Layer 4 of a small transformer language model trained on English Wikipedia (14 layers, counted from 0, width 128).
A neuron's activation on a vector x is GELU(gate . x) times (in . x), where the dot is the dot product.

Input weights of the MLP neurons that the questions are about. A number n stands for n times 0.00072.
n12 gate: 45 -12 -88 253 38 -168 388 -181 19 64 19 64 40 40 236 4 21 50 -64 -36 -88 -114 59 -37 -120 -91 58 157 63 113 -280 0 -139 -242 21 -12 39 -139 -94 72 -74 -155 -11 141 -139 -58 125 34 -166 -75 31 153 -28 -122 -214 149 56 57 4 -40 154 -18 100 -37 4 -293 -94 -327 -20 -15 -60 -256 -46 309 109 -40 -72 39 -228 -108 -52 94 95 -58 -65 311 217 -70 180 154 -119 7 33 -3 99 74 57 -185 -223 0 -238 -88 -28 -115 -57 -58 162 4 73 -185 100 171 -50 -33 107 71 -59 -8 -127 11 -181 91 -209 58 -105 86 103 25
n65 gate: 56 43 257 -129 -131 -253 194 4 -48 42 197 -36 47 11 241 78 -79 -14 174 116 -228 -8 -4 4 77 105 -153 11 62 40 49 124 96 -202 -66 4 105 -246 -22 -49 -69 356 -33 -96 -37 -173 -14 30 -46 -12 -38 -42 -101 -18 -11 70 195 192 0 168 160 -85 -220 -124 140 303 107 42 -68 -49 -101 -155 -8 95 74 -131 139 235 23 -53 -222 179 120 -62 -53 -182 25 -228 127 138 -218 59 -64 -3 -169 -73 53 -4 -125 -69 -122 -76 215 178 64 -130 11 -34 133 -123 -177 32 -21 -47 79 119 41 -190 15 -77 -62 50 -7 208 -193 19 -73 -111
n72 gate: -59 29 -21 25 153 83 -188 148 -137 59 149 -133 158 -125 15 175 -220 67 -116 -207 46 131 258 39 -84 -140 -165 76 184 -133 13 -73 8 -128 -33 108 0 -243 12 20 -40 54 -19 -333 -20 57 -230 64 52 115 -104 131 -158 135 24 159 -4 -86 101 169 153 75 -240 23 109 30 -15 158 64 134 -184 298 -112 73 86 233 -135 -37 63 -120 148 -4 -134 45 111 13 136 116 -19 247 0 -151 -8 -113 4 21 28 -185 30 -162 197 223 -57 48 91 -76 81 110 159 24 -283 -313 159 69 -79 77 -54 256 68 139 177 -176 51 -105 -20 47 123 124
n88 gate: -189 150 22 -258 155 -13 247 -112 127 93 45 13 -230 99 134 89 -173 23 359 34 -111 -445 20 65 -38 233 -168 111 -260 -111 -99 12 -21 -76 -134 73 -188 -90 4 -317 122 -101 135 97 159 202 -77 -83 -29 155 112 -182 -122 -82 37 81 -13 -35 -28 96 -24 117 -46 108 -8 -141 -57 347 185 197 151 -236 -79 -128 57 72 -117 -245 25 -62 -65 -75 140 -85 -194 67 -95 -110 -152 98 -145 52 -122 -118 27 -156 -128 -227 -152 293 11 -145 -26 -75 -12 55 -16 41 -66 -274 190 106 12 -104 112 -96 219 12 -71 -48 -136 -11 -77 -30 -123 146 4 -103
n102 gate: 106 140 -5 -58 -119 -24 -100 186 41 -26 228 97 -73 -195 -199 -95 303 -234 -224 -66 -62 211 81 194 240 -111 44 -151 -46 57 -15 -98 192 90 -51 -232 -310 -55 78 147 61 -63 -143 294 59 -35 -152 125 -183 -106 -96 19 184 44 42 -138 175 -57 158 -148 -23 258 -23 308 -104 -371 -81 133 386 110 -174 237 103 138 55 85 -31 283 14 -209 18 31 -115 -223 -28 -129 287 127 -112 -69 201 104 35 -68 250 -299 -148 -19 122 -432 -38 65 -110 -79 60 110 -76 46 56 128 -217 173 -30 116 -155 -73 212 233 0 68 135 -25 -123 -47 -14 -77 54 -38
n104 gate: 0 -41 -23 -138 -82 -226 236 -97 -145 -151 39 -139 113 27 -38 -70 55 121 61 -110 -21 219 -104 31 0 -65 95 -145 79 -113 -101 49 153 -40 126 -19 -89 -18 -124 182 88 -31 -72 -14 -18 93 114 -82 -131 -212 42 36 3 101 65 -141 234 -3 -81 52 -85 -57 -58 55 176 138 -10 47 -16 -78 92 -83 -29 148 -120 69 37 -149 -111 -84 -84 78 -168 -220 -193 15 219 122 304 156 -44 7 65 -168 17 189 -201 11 -27 -108 -79 -273 -4 0 129 -31 146 -82 50 -36 -84 138 231 201 -41 86 56 25 -228 -161 -95 273 46 62 74 152 -28 -152
n113 gate: -255 75 151 -57 78 22 28 205 -101 26 -135 147 -4 -26 -46 -10 -72 138 89 174 -148 -11 -63 -83 35 49 126 -135 -11 -72 45 -132 31 88 22 -75 134 51 24 -150 101 67 -30 94 13 -36 48 -188 38 75 -40 -96 -79 -184 -121 22 47 181 -50 -36 260 -126 38 122 -64 -201 -57 177 -184 -156 34 172 152 -86 0 218 10 -97 109 -123 87 3 -143 -35 120 -92 78 69 -241 173 32 -40 -26 116 -201 151 96 78 -129 37 -120 3 234 -162 -89 -72 -149 44 -203 -146 124 -99 124 145 229 98 -34 -166 -24 10 -100 100 -30 -52 119 57 0 9
n158 gate: -149 -29 95 7 -186 66 -61 -61 -68 73 -127 72 -79 84 146 -55 6 111 -162 -96 -51 117 -106 -76 58 -135 38 -144 159 75 51 -58 -121 153 20 150 77 -50 -37 97 -29 73 84 80 65 -183 -120 19 0 -163 85 16 58 -9 -91 -85 63 32 3 -209 -31 -32 -6 30 58 -10 49 -66 -73 -90 124 -47 60 348 -160 -54 -38 115 6 -18 184 62 -19 -228 -9 -124 107 40 -36 -25 98 61 116 -9 47 162 248 146 -133 -101 81 103 6 94 -34 161 -42 -208 -123 -81 -28 -100 239 -130 -72 -116 -3 -95 136 -3 -203 -61 52 -13 90 28 -67 104
n166 gate: 20 -177 -150 206 157 220 118 -70 -164 -4 -121 25 62 -83 72 12 155 133 80 174 -179 -160 -119 -120 -143 57 -225 168 114 38 -9 -65 -96 48 162 -54 -266 196 -113 -12 -125 -8 172 46 101 34 52 0 100 214 179 -60 40 -67 88 -167 67 -41 89 8 117 22 271 -164 -295 -250 -55 315 156 -137 -59 -87 -176 -281 -195 176 -4 -34 20 64 -8 293 20 37 -44 72 162 -33 -92 -43 45 23 -117 -208 -137 -268 79 29 4 8 -55 127 185 -28 127 98 -234 -95 -80 224 287 -47 -89 23 -253 29 -69 -4 0 116 -33 -25 -47 138 -138 -121 19 33
n12 in: -42 185 -159 211 45 -135 160 27 86 -9 127 71 -41 15 253 -82 -91 -24 109 -50 -152 -40 56 -72 -9 231 -3 239 11 -40 192 -112 -13 30 -42 -108 -3 -70 -127 -106 -3 -3 -189 13 277 -25 -70 29 -29 121 88 -19 137 -113 -114 -127 -17 94 -57 -34 166 146 23 31 -35 -35 12 18 107 -90 64 0 -36 111 35 -78 -73 -33 80 -21 -76 224 93 60 -94 205 215 47 -12 57 98 104 -156 137 -3 73 -133 87 -52 -21 56 100 -134 -36 -94 -22 -41 -109 -204 -26 259 69 -33 31 105 -33 74 65 -192 66 59 54 -108 -135 109 -175 -122 -30
n65 in: 35 -11 211 -200 -91 -83 101 8 -32 76 80 -11 48 -39 93 -43 -17 -5 67 6 -274 20 -74 32 60 148 -141 52 -3 -104 74 60 83 -5 -23 82 92 -169 27 0 -22 79 -29 -104 -107 -86 -69 8 -91 73 0 -215 -60 -77 137 -51 154 64 64 124 59 -10 -74 -165 64 113 90 30 -78 -5 -35 -49 -63 112 29 -152 103 69 54 -5 3 111 -54 39 11 -79 -34 -169 102 132 -92 37 95 -87 -56 -3 5 11 0 -79 -108 -8 166 71 60 -54 82 111 25 -207 -93 17 -35 -168 54 128 82 -112 16 -106 -40 48 35 178 -95 11 -21 -3
n72 in: -115 -13 85 97 -80 -16 -48 41 -129 215 77 13 91 -181 -59 92 -59 -49 67 169 9 84 347 -24 -69 -54 41 189 141 48 -34 -42 63 -34 0 -45 93 49 25 40 57 39 0 -37 34 24 -187 -72 -66 0 -25 28 112 -179 -60 -93 16 41 -116 -132 -25 62 47 -6 146 -57 -11 -76 0 -74 -114 84 -66 57 18 132 62 -132 -96 -205 -113 35 -37 -166 -90 -67 68 145 78 111 18 12 83 -60 -122 137 146 -270 12 3 57 37 10 -78 22 -71 -169 -22 150 -31 -119 -106 157 75 -3 29 74 125 283 216 -37 -63 98 -115 -102 -43 -57 215
n88 in: -189 -82 428 -39 -14 122 -369 122 280 56 -69 -34 0 133 -58 -64 -291 178 -68 66 62 217 -131 122 -150 0 75 121 46 44 40 252 -174 99 116 53 364 37 -5 28 -294 81 94 141 -37 196 -35 42 198 43 55 -228 -86 175 -23 -65 132 92 23 -360 60 -83 444 -238 100 -25 9 -61 -46 -60 119 14 84 -43 -64 246 -18 -267 37 9 137 -119 -222 71 -19 305 -310 -102 -157 225 -171 -68 57 -363 298 -70 158 5 -4 80 -252 149 -24 136 51 -9 -77 -79 -103 -156 209 -50 -78 -85 53 30 38 159 103 122 -25 12 182 57 -38 -50 135 206
n102 in: -24 71 76 -4 203 -72 -211 49 -143 0 -44 169 72 -19 84 55 -172 4 -91 209 -50 -79 31 -8 89 223 167 -27 44 -104 -87 43 8 -85 -86 264 4 -32 -111 256 -201 -219 54 -173 16 -115 60 109 -90 33 204 -4 -130 -95 61 68 97 220 0 -62 -151 -148 -109 -128 114 280 -74 102 4 32 -246 113 -223 46 -135 85 87 -269 -56 118 -98 -84 -52 206 -161 -65 -146 -299 116 32 122 -51 149 -41 -67 -294 -64 -62 -38 220 -111 32 -183 109 -24 -192 -31 -172 -149 -32 216 -163 -38 373 4 149 -147 -85 53 137 -99 200 142 144 87 -55 97 137
n104 in: 153 -109 -168 48 -16 -86 142 21 116 -37 0 -206 -69 37 -119 32 169 15 -203 -248 0 71 232 124 45 37 -90 -38 123 -69 -167 9 -30 -39 103 61 37 10 -164 -120 190 -3 151 205 171 153 0 98 113 133 35 30 42 -9 128 95 24 74 45 -190 42 -111 109 192 -160 -213 33 -54 18 6 -158 26 33 228 -10 120 -124 -77 -98 -12 -115 -152 26 -7 -52 21 -3 -48 32 78 -74 -80 -130 51 -70 -380 -62 -74 86 -112 84 56 -95 -72 43 -59 -76 16 -197 -178 -58 0 -52 110 198 76 33 -59 -17 -128 -63 -183 141 -50 -77 10 0 -78
n113 in: 4 -167 124 -207 -122 133 -179 -32 -159 -376 -151 -53 -151 57 -8 -37 50 246 -72 -60 -175 83 -37 74 82 275 152 77 19 8 243 107 254 -86 59 115 52 365 -46 139 130 -78 135 -191 -96 -73 32 -4 -99 -154 -57 -217 -43 100 124 111 -111 84 132 -12 29 164 64 -45 -158 331 -23 -42 175 -118 -284 -229 -111 184 -17 -163 8 20 169 -20 -166 145 -84 -4 -157 251 -145 -50 213 -25 -32 4 -101 -230 -16 -14 144 4 -140 -91 43 187 -22 -81 47 194 103 4 187 0 -145 54 -79 -41 -319 118 -240 179 -231 -128 124 -56 50 234 -91 54 45 164
n158 in: 0 98 -209 18 164 -106 52 82 144 98 3 -82 -92 -200 -97 -86 -89 -60 -46 24 -140 35 -62 -152 53 -3 64 -104 41 74 125 -10 38 -137 -141 -141 52 -130 0 34 52 155 -143 142 -310 6 16 14 -271 193 -193 217 116 -249 -3 177 -4 -57 -109 -229 -50 -16 150 29 189 -123 -81 134 0 -10 -20 24 0 54 70 13 74 92 -88 -10 -23 103 101 149 3 25 23 152 7 7 10 -76 13 100 54 84 308 150 -38 -105 28 -14 -105 44 -68 36 -72 212 85 34 -63 33 73 -65 -4 129 -130 -17 -212 96 204 12 -103 55 62 17 -147 -150
n166 in: -120 10 63 -188 133 122 -24 -274 -51 165 179 -459 34 -31 27 -82 118 -65 10 -182 143 24 149 -462 4 13 88 183 10 -120 -10 -4 -99 47 -151 208 19 51 188 14 66 0 0 -9 156 -58 274 260 -85 338 -101 -47 -258 -44 -65 -39 157 35 250 216 0 136 126 -144 -87 -99 -137 174 -8 88 225 5 52 -138 -82 -27 224 79 -241 -44 -205 -22 23 171 -88 85 354 -200 126 -74 -193 -45 230 -26 -121 -50 -14 -115 61 219 -4 -84 101 33 0 -231 -9 -166 238 -203 100 20 39 -22 -34 -147 -259 -19 -75 277 -76 -87 -119 -214 -186 101 477 -146

Each question shows a token from some text and the vector x that enters the MLP there. A number n stands for n times 0.014.

" sex": -216 -167 39 -251 79 33 -174 -140 -68 -128 38 -134 9 4 -158 51 -77 -28 -113 158 10 -21 -64 -22 -5 40 -63 65 59 -32 -32 -12 -20 92 56 -43 -37 -20 -30 94 202 -76 -29 -51 -22 -11 -7 -113 -45 46 -63 -49 99 186 46 -104 207 36 15 -77 88 -47 -4 116 -99 -62 -6 -187 45 -38 40 -5 2 -22 -140 -76 65 -28 -98 -74 63 211 -97 227 4 12 -37 -45 67 10 53 3 145 -31 -97 20 154 66 -50 201 5 -52 15 20 67 -66 -66 -23 -53 55 136 -94 153 65 9 -5 -2 -5 -91 -13 -11 26 57 80 -57 24 90 14
The neuron with the highest activation: n166

" chart": 81 -84 -16 53 -9 39 5 24 -179 106 50 -154 180 -120 -28 199 23 47 -164 78 -155 148 118 42 115 63 11 -1 142 -55 -21 -79 -77 -96 61 1 -1 -103 -43 10 -6 -56 -105 137 -15 -83 -9 3 84 -14 52 7 8 -5 -78 -201 148 -47 -44 -69 137 -13 -81 30 106 -42 99 -52 11 21 -28 -17 -111 -87 -169 4 60 11 77 54 -140 5 -139 31 64 -43 28 -170 -77 169 56 -68 63 2 -100 -71 -9 27 -12 99 39 143 -32 121 132 119 -95 44 -21 85 -8 23 -77 82 18 -1 -36 -147 -22 -98 79 10 -35 -67 -73 115 144 38
Which two neurons fire most, strongest first? n72, n102

",": 61 -33 -7 -96 -160 29 18 2 10 -71 -120 24 77 -66 -101 39 -22 26 -132 -312 -28 -35 -179 -88 94 -57 -57 -6 -98 -55 104 -68 70 114 -3 43 -77 -59 116 -47 24 -122 11 -101 96 -107 -44 -24 12 31 -110 -167 37 -57 -41 85 -1 67 161 9 -23 -176 -65 -79 -81 127 25 -227 23 21 15 -21 -61 113 12 12 50 28 156 43 -81 -27 -281 25 287 66 30 -9 8 -14 8 -57 66 -2 30 45 97 47 -74 -160 49 -32 -18 -30 -18 50 -61 -47 136 11 98 -115 96 50 -36 38 -28 -19 -48 -49 37 37 0 -39 -26 6 5 22
The neuron with the highest activation: n113

" arrived": 36 -51 203 53 60 25 -122 -60 -9 -59 2 -33 23 20 -31 -23 -29 57 -106 -52 19 231 -91 -26 42 -17 -96 40 150 -24 -143 -103 41 -21 59 202 47 88 -1 -66 -24 122 23 124 -81 56 -89 20 -54 -10 122 -199 22 -58 18 -55 124 -32 32 -105 129 -67 -149 -128 43 -63 -59 -266 21 -30 -110 -57 7 212 -160 18 123 25 -46 33 -92 46 -157 78 -14 97 66 -21 -95 -23 79 63 -10 5 -21 -66 -11 164 -52 97 -2 21 83 -160 166 28 35 30 -111 42 -21 23 52 -35 108 0 129 -71 52 -109 138 -7 127 147 49 48 24 34
Which three neurons fire most, strongest first? n104, n65, n113

" were": -67 4 141 5 -100 19 -184 -46 -37 -85 -141 -50 -57 55 -18 -12 42 60 -55 -164 -80 98 -56 -10 -32 8 -87 -23 56 -122 74 -95 28 -47 -46 29 210 -40 -34 -78 -61 60 59 54 6 -8 -87 -70 -19 -69 -11 -190 69 28 9 47 325 -56 101 -20 115 -31 -71 19 22 102 37 -218 -31 -86 98 62 -1 98 -99 -42 70 115 -115 -35 63 -13 -226 200 113 -44 -12 -43 4 -26 163 117 1 18 -44 48 -16 90 -50 -80 32 198 -14 24 3 -29 34 90 -179 23 14 223 -43 -10 -17 143 22 15 -40 -181 -13 1 15 6 107 73 45 -38
Which two neurons fire most, strongest first? n113, n65

" in": -62 -57 32 -8 -12 -108 -9 16 -44 -34 -24 21 -41 -18 -6 -21 -39 -33 -89 -103 -5 155 -69 92 35 1 -203 -77 -229 -243 4 -28 105 -48 10 -33 -23 101 11 -74 -2 -100 121 -93 -67 -51 8 -61 -24 -50 34 21 44 22 -177 8 143 24 -38 -69 -23 -155 150 -117 25 62 62 -235 -42 34 51 -65 -77 75 55 -5 95 10 245 98 -29 -51 -61 6 82 104 42 81 -205 23 -67 -63 133 26 -70 66 76 3 -25 -156 -83 57 -12 31 80 -18 38 103 55 -17 61 85 4 89 14 73 -34 -39 9 -114 89 -94 -24 -73 54 -44 -18 182
The neuron with the highest activation: n113

" translation": -42 -51 -75 83 142 40 69 22 -77 4 -24 -28 71 19 10 120 -33 79 -198 -8 -18 177 -55 -107 106 25 -53 147 39 -27 73 -88 193 -4 120 -1 -25 130 -14 140 156 -60 82 -33 99 -160 -35 30 -48 65 101 56 -24 -55 32 -31 108 -54 11 -73 95 -5 -59 -19 -59 -173 96 43 41 31 60 123 -71 -28 -43 15 -50 -81 17 102 99 -76 -105 114 139 -62 -2 -37 -51 118 -44 -40 175 -112 -81 -57 -104 16 -16 49 -71 146 -44 -107 -36 -51 14 162 -167 -127 -28 -79 -47 129 -166 -12 -55 -184 12 -16 60 85 65 -3 44 -100 103 48
Which three neurons fire most, strongest first? n166, n102, n113

"s": -42 -74 42 -20 -172 40 -90 19 -37 18 -28 9 -8 -60 -94 31 35 152 -115 -41 115 93 -20 -270 -18 136 32 -15 45 -63 -63 -124 6 27 -18 76 3 49 73 13 72 -75 57 -171 -128 -116 -135 -70 -53 -12 7 -76 63 86 35 -225 103 -11 -36 -352 -51 2 -102 -77 53 99 -28 -180 46 -1 -17 -56 -22 52 -1 -108 15 21 44 84 76 -39 25 82 44 20 83 -34 21 31 -68 -87 25 -5 -153 56 -47 12 1 -85 84 -55 38 -2 -77 47 23 73 147 12 20 -98 25 -18 -139 94 -20 157 -44 -193 47 55 -29 -30 -37 46 -42 54
The neuron with the highest activation: n72

" of": 42 19 121 -99 -10 -99 -56 4 -117 -43 55 90 13 -5 -92 0 58 31 -140 -140 12 52 -75 -58 1 80 -264 -64 -153 -88 -62 32 50 -102 10 39 -56 -33 101 -76 -12 -47 46 -53 84 -132 68 -133 -25 -66 20 -78 -2 -61 -95 -51 57 -56 2 -38 -44 -86 93 -64 60 -43 102 -279 -56 56 11 -16 -1 74 -57 -47 -1 75 -73 100 55 37 -148 -23 87 -22 -54 -45 35 114 48 -74 229 -31 -35 113 78 -33 -128 -16 118 -25 -46 10 43 26 213 154 -67 61 -4 57 44 11 50 90 7 -107 49 -94 42 -13 -94 22 104 -172 -33 145
The neuron with the highest activation: n65

"py": 60 -34 12 -131 72 9 47 -16 -198 -5 -45 32 50 -12 33 -158 3 -33 -11 135 68 160 -30 -198 45 24 -129 -53 85 78 93 24 56 124 87 -144 -104 -24 -33 23 86 -111 120 55 155 -38 -82 42 -49 124 53 -127 18 -3 115 -25 41 39 -72 -182 161 -70 6 30 -53 198 -134 -155 43 -33 -22 148 -95 -138 4 -78 93 -183 -20 38 27 52 -78 135 -1 247 -74 82 -7 12 -31 -8 75 -68 130 54 21 -11 -119 -32 152 33 -61 60 85 111 -3 48 14 -102 49 22 117 3 36 12 48 -47 -147 -30 69 80 -7 -18 71 -43 -55 56
The neuron with the highest activation: n113

"k": 90 58 -98 -35 -22 -28 -99 9 -89 109 -32 -10 -25 22 -135 40 72 87 -113 -13 120 12 -63 -282 -50 -12 -17 44 48 31 -92 8 33 -14 2 172 -140 29 -14 74 155 -31 37 -26 94 -121 -97 -95 -87 67 -62 -146 -26 -196 68 73 105 51 -99 -239 -50 112 -3 52 -143 110 -22 4 40 -70 -130 44 -2 0 -74 -122 -31 78 31 1 -89 -4 26 166 2 81 -42 68 100 18 191 -41 3 49 -9 35 178 32 2 61 13 -38 -6 16 32 -23 -86 102 -48 -154 107 33 83 29 -21 52 -32 30 -74 -236 5 -35 67 26 -114 -65 -151 20
Which neuron fires most, and how strongly? n158, at about 1.6

" Festival": 74 -197 -70 139 -50 29 -81 -19 -83 -29 -174 -21 181 -47 56 81 83 29 -104 136 -211 124 -2 5 68 97 -53 93 61 -22 147 -184 39 82 -17 -17 -20 47 22 191 68 -31 -1 13 63 63 -68 -90 -39 0 57 -53 -2 -28 67 -122 115 -24 24 -76 -2 -55 -45 -52 31 -171 -45 -91 -23 -77 -86 -34 -37 16 -182 17 -33 43 -81 32 -38 -12 -86 45 7 -94 -27 134 -35 92 54 -97 207 33 -201 -19 -30 80 79 101 -71 38 -67 -99 17 -82 -111 100 -22 18 126 25 119 92 96 71 -85 -96 65 -128 100 -28 70 -112 61 138 130 90
The neuron with the highest activation: n104

" an": -156 24 28 30 63 -55 24 119 150 93 -51 -126 71 11 -243 47 -69 56 9 28 -36 14 -57 -9 44 146 -34 -54 32 -259 51 17 79 -64 17 26 -22 16 -106 -23 -86 -172 -30 -43 8 -17 29 17 -30 -33 75 -159 164 48 -57 -7 121 12 5 -58 -75 -11 -43 51 -32 -9 15 -209 50 -3 -73 75 -100 56 239 9 -3 -10 98 2 60 27 -186 157 18 123 42 -93 -7 18 105 11 11 -27 56 7 -56 -87 -67 67 -37 -67 17 -39 106 -65 33 200 -70 -76 102 -23 123 -104 -195 10 14 41 -97 8 17 64 -148 -58 -90 23 8 87
The neuron with the highest activation: n88

"1": -5 42 -21 185 -36 38 5 -90 -41 -43 65 -7 -112 -6 -7 49 2 -60 -49 33 59 110 21 -126 -37 37 -36 27 28 3 -14 40 67 92 29 61 111 186 -130 -18 -66 37 53 124 65 14 8 -197 -86 -19 77 -60 94 -42 -28 71 4 89 -49 -78 117 -106 -197 -134 43 -99 92 -101 10 -6 -44 -6 4 101 4 -196 40 -19 -11 -35 40 42 -117 -10 162 190 9 11 -13 115 36 -6 142 20 -45 159 28 43 21 133 149 135 -93 -50 77 216 28 18 49 -26 -73 95 41 -67 -20 120 -36 16 -61 -173 80 -91 -9 86 -21 8 49 73
Which three neurons fire most, strongest first? n12, n158, n166

" along": -66 16 46 27 31 -15 -22 -91 -200 7 -21 -36 44 71 10 45 158 -23 2 31 -103 213 -56 42 105 60 -37 -179 -71 -98 66 -82 -59 -7 14 -59 -123 112 -211 15 -44 -47 -14 -7 53 -106 -64 -43 -41 -16 61 85 -34 -197 -55 -70 59 35 33 -119 69 -17 45 9 76 48 27 -82 43 13 76 8 -69 65 63 -1 69 -89 68 101 -41 94 -46 339 171 -6 5 -25 -11 -61 14 -108 51 -42 -42 106 175 206 -75 -135 48 -33 -47 -119 146 31 33 42 -30 80 -98 -66 124 51 188 2 42 -14 -126 67 -20 -59 44 28 160 -4 -46 -47
Which two neurons fire most, strongest first? n158, n113

" When": 112 66 18 41 35 15 -63 -51 163 -19 -130 141 53 12 -120 113 -47 42 -107 -80 -40 120 100 108 -11 125 -74 -125 -112 -41 -50 -116 51 23 15 40 -87 -33 88 -51 84 -116 -38 32 -4 36 -109 -86 -96 -123 51 -212 -2 -39 -24 -53 77 56 111 54 112 -86 47 -36 115 208 15 -167 36 2 -13 17 13 31 -130 10 108 -45 -34 -13 22 116 -140 28 93 -7 -37 15 -10 -7 19 -40 -84 60 14 -65 72 155 28 51 29 242 25 -33 -147 -40 -25 10 -140 -78 236 56 138 -44 40 7 -4 103 -67 -111 81 -146 103 119 44 75 -139 42
Which two neurons fire most, strongest first? n113, n166

" a": -43 43 46 24 -91 -65 -35 81 88 58 -154 60 -53 10 -317 -21 -53 38 48 6 -43 60 -9 55 -41 -29 -37 -40 9 -103 52 -71 -74 -31 -5 -36 -35 42 -165 48 -102 -189 -12 81 -75 -85 55 -18 5 -21 36 26 9 32 -15 7 198 -124 -34 -54 -16 -67 -33 11 -21 4 -6 -319 30 24 -144 40 -209 -55 -53 -22 66 58 145 102 67 49 -116 136 48 -180 -4 56 50 42 -10 98 57 -59 61 48 7 -34 -76 0 8 -36 -59 -100 -166 -13 39 252 20 -22 97 -43 29 -28 34 82 41 10 -64 -105 146 33 -15 -63 -47 178 -6 56
The neuron with the highest activation: n166

" to": -38 -102 62 46 14 20 -38 76 -44 -85 39 166 37 44 -95 42 -39 149 -167 -54 1 -114 -95 168 -90 98 -130 -12 -127 -267 -49 -27 4 -9 25 67 -20 -17 -109 -7 86 -71 43 106 -81 56 -30 -47 -82 -68 37 -90 -3 -95 -1 -100 -78 -124 -4 -57 109 56 53 -86 15 27 70 -250 22 37 -27 -19 -71 5 -143 -118 -31 33 158 -16 55 35 -138 185 -15 -88 9 55 -76 -29 36 -150 19 -27 45 162 93 305 94 -39 49 -9 24 19 64 30 67 67 76 34 34 105 -82 2 -15 1 -67 -73 -91 -31 36 -17 37 -46 53 25 -46 38
Which three neurons fire most, strongest first? n72, n113, n102

" the": -21 178 67 -13 42 2 -131 -6 -15 45 -78 11 -67 -48 -20 -22 -49 102 -69 15 -67 5 -40 -23 -41 38 -28 -50 -32 -103 -28 -121 38 -49 76 -34 -76 -32 -6 -7 -33 -99 52 -124 -64 -20 -76 -82 11 -66 56 5 58 51 44 -26 -26 -49 73 50 7 -42 40 -38 34 -37 22 -419 -44 -3 -28 59 -55 184 -48 49 20 8 109 69 44 34 -158 -21 68 -67 130 -54 49 30 155 -127 118 -27 52 88 -3 67 0 -140 -78 78 -19 -44 -110 100 60 326 -118 -9 17 -54 -7 -194 11 32 -53 -81 -123 19 53 -7 83 35 44 21 41 -25
The neuron with the highest activation: n158

"\"": 14 27 -37 0 -182 -27 -102 112 -147 145 22 -12 -10 -2 22 77 10 151 6 22 -141 -15 -6 2 102 -26 -79 103 -68 21 139 20 24 -55 36 -99 -31 14 4 4 154 11 42 121 -65 -138 11 8 -113 168 29 -44 18 -19 -82 -172 91 -93 -40 -56 -56 -83 -62 -74 -83 0 25 -64 8 -4 -50 190 -79 124 -47 22 64 -37 105 90 -37 37 -102 270 65 54 7 -19 54 38 1 -82 73 73 -74 4 51 -16 225 16 39 86 32 -88 95 108 -19 -63 20 -113 -95 82 -38 -45 2 -55 -22 -100 -181 40 129 -30 -120 161 -74 -65 270 93
The neuron with the highest activation: n166

"rough": -53 -93 25 14 36 -65 8 -21 -65 -152 -25 99 23 -1 -55 136 116 -16 -78 174 -147 77 -49 -7 -151 191 -115 -30 82 -82 -182 -18 173 181 28 -59 -67 -104 -262 43 28 -75 3 -22 -60 -42 -92 -13 57 110 -18 -51 1 -110 -132 -14 106 111 14 -134 52 -41 -19 -198 32 70 39 -71 8 27 91 3 -26 -20 102 -44 -17 10 108 64 15 82 -14 -35 -12 96 33 -48 87 106 83 -19 71 -55 -32 24 60 -70 -163 42 1 54 -28 39 75 -19 -22 106 -8 -105 -22 -8 -44 -2 102 -100 26 -91 180 -20 95 -18 201 5 6 87 77 114
Which neuron fires most, and how strongly? n65, at about 3.5

" secret": -41 -103 158 8 132 54 -12 91 55 59 162 -137 -37 -63 -70 -57 -72 38 -63 91 26 149 -26 48 -60 107 29 147 20 -91 -193 -127 -103 27 178 -26 -115 52 26 132 202 -85 9 58 -7 -74 -11 11 34 104 -53 6 15 -23 -36 -24 111 -57 -42 0 78 -43 -69 -83 24 79 20 -153 115 -77 119 -93 -49 113 -97 38 5 20 146 4 -30 72 -29 52 75 155 -5 42 -46 1 -28 69 227 -89 71 -42 45 75 -13 -15 26 139 -23 -145 161 -57 -22 128 -156 -105 30 -14 174 -17 -66 91 15 -27 10 -31 -101 148 76 133 60 -68 -39 -14
The neuron with the highest activation: n104

"re": -52 -69 23 -71 145 45 44 -10 24 53 136 -66 -9 -114 26 35 79 107 -206 71 -42 -100 -135 -186 54 20 -27 28 -28 -124 85 2 66 28 -44 52 -15 -2 -7 -46 -14 91 9 138 -77 -33 -145 -11 10 35 -129 -160 0 -71 130 12 130 -69 -58 -138 40 -116 -62 -56 -65 92 60 -7 10 -28 10 8 -81 -39 -76 -101 240 -75 0 -66 -24 197 12 -138 38 101 52 24 83 -56 -2 44 -31 2 -121 -22 125 136 75 216 59 100 62 -6 -95 154 198 -45 -38 -10 -115 -1 -69 -89 -42 54 -52 76 41 -81 113 -58 -108 -89 -69 -72 12 82
The neuron with the highest activation: n166

" Lau": 69 -24 -44 -21 40 -87 -106 -24 -167 1 -103 -84 7 -97 -192 13 -66 -3 -83 193 -266 20 -45 -73 124 -63 -68 82 -214 22 -41 13 -85 16 -31 8 -165 -7 -153 99 -21 -14 -10 29 27 -109 -138 -126 -22 33 -48 -80 50 -123 -30 -86 70 173 44 -48 115 -97 76 -35 124 77 -69 90 -3 -43 -50 48 156 9 16 -37 68 9 -57 17 83 45 -153 -87 8 -153 75 47 -220 19 64 -28 98 -34 -36 -52 255 -32 16 -79 -15 30 -60 35 55 -40 8 61 16 182 1 126 -9 -15 70 1 -30 41 -34 -86 44 42 -6 22 -89 163 168 53
Which neuron fires most, and how strongly? n102, at about 3

" him": 4 9 48 114 68 92 -87 47 6 69 -141 -147 61 105 -211 -116 30 221 -140 48 -152 147 73 -28 -22 8 43 -45 110 -103 -24 -109 -44 82 87 -26 168 12 8 8 105 -57 4 -55 -40 -34 -136 13 -63 -9 -56 -62 -73 99 -69 -49 43 33 -87 -67 157 -122 -191 -117 27 76 -2 -105 20 51 118 36 55 205 -113 28 23 1 13 -43 44 60 -44 143 66 -12 124 -4 3 1 46 65 -78 -142 -89 103 140 16 -81 102 3 90 39 54 -25 11 46 136 33 -48 -35 4 -75 97 -71 14 159 -17 3 -87 -12 -75 53 168 -7 -59 50 -27
Which two neurons fire most, strongest first? n113, n72

" imp": -58 -78 47 -50 -105 -150 40 128 -188 -141 13 65 -74 -25 56 -29 -5 160 -234 80 -59 38 18 5 -89 7 147 -61 -90 -40 -23 -149 114 -48 -1 -32 -39 63 158 27 31 7 -65 130 56 -13 -22 48 63 54 82 -59 52 59 12 6 68 -41 -119 -42 204 48 51 59 15 89 5 -228 47 10 35 150 -11 -255 -107 -12 129 -7 126 -42 -137 72 16 123 71 -93 -40 -37 -29 132 -105 -35 13 -59 84 58 -108 -35 -139 24 -15 71 111 -90 23 96 -147 -22 -200 -139 32 -50 1 7 164 -14 65 8 19 -105 -50 43 -83 32 -18 -66 -64 49
The neuron with the highest activation: n113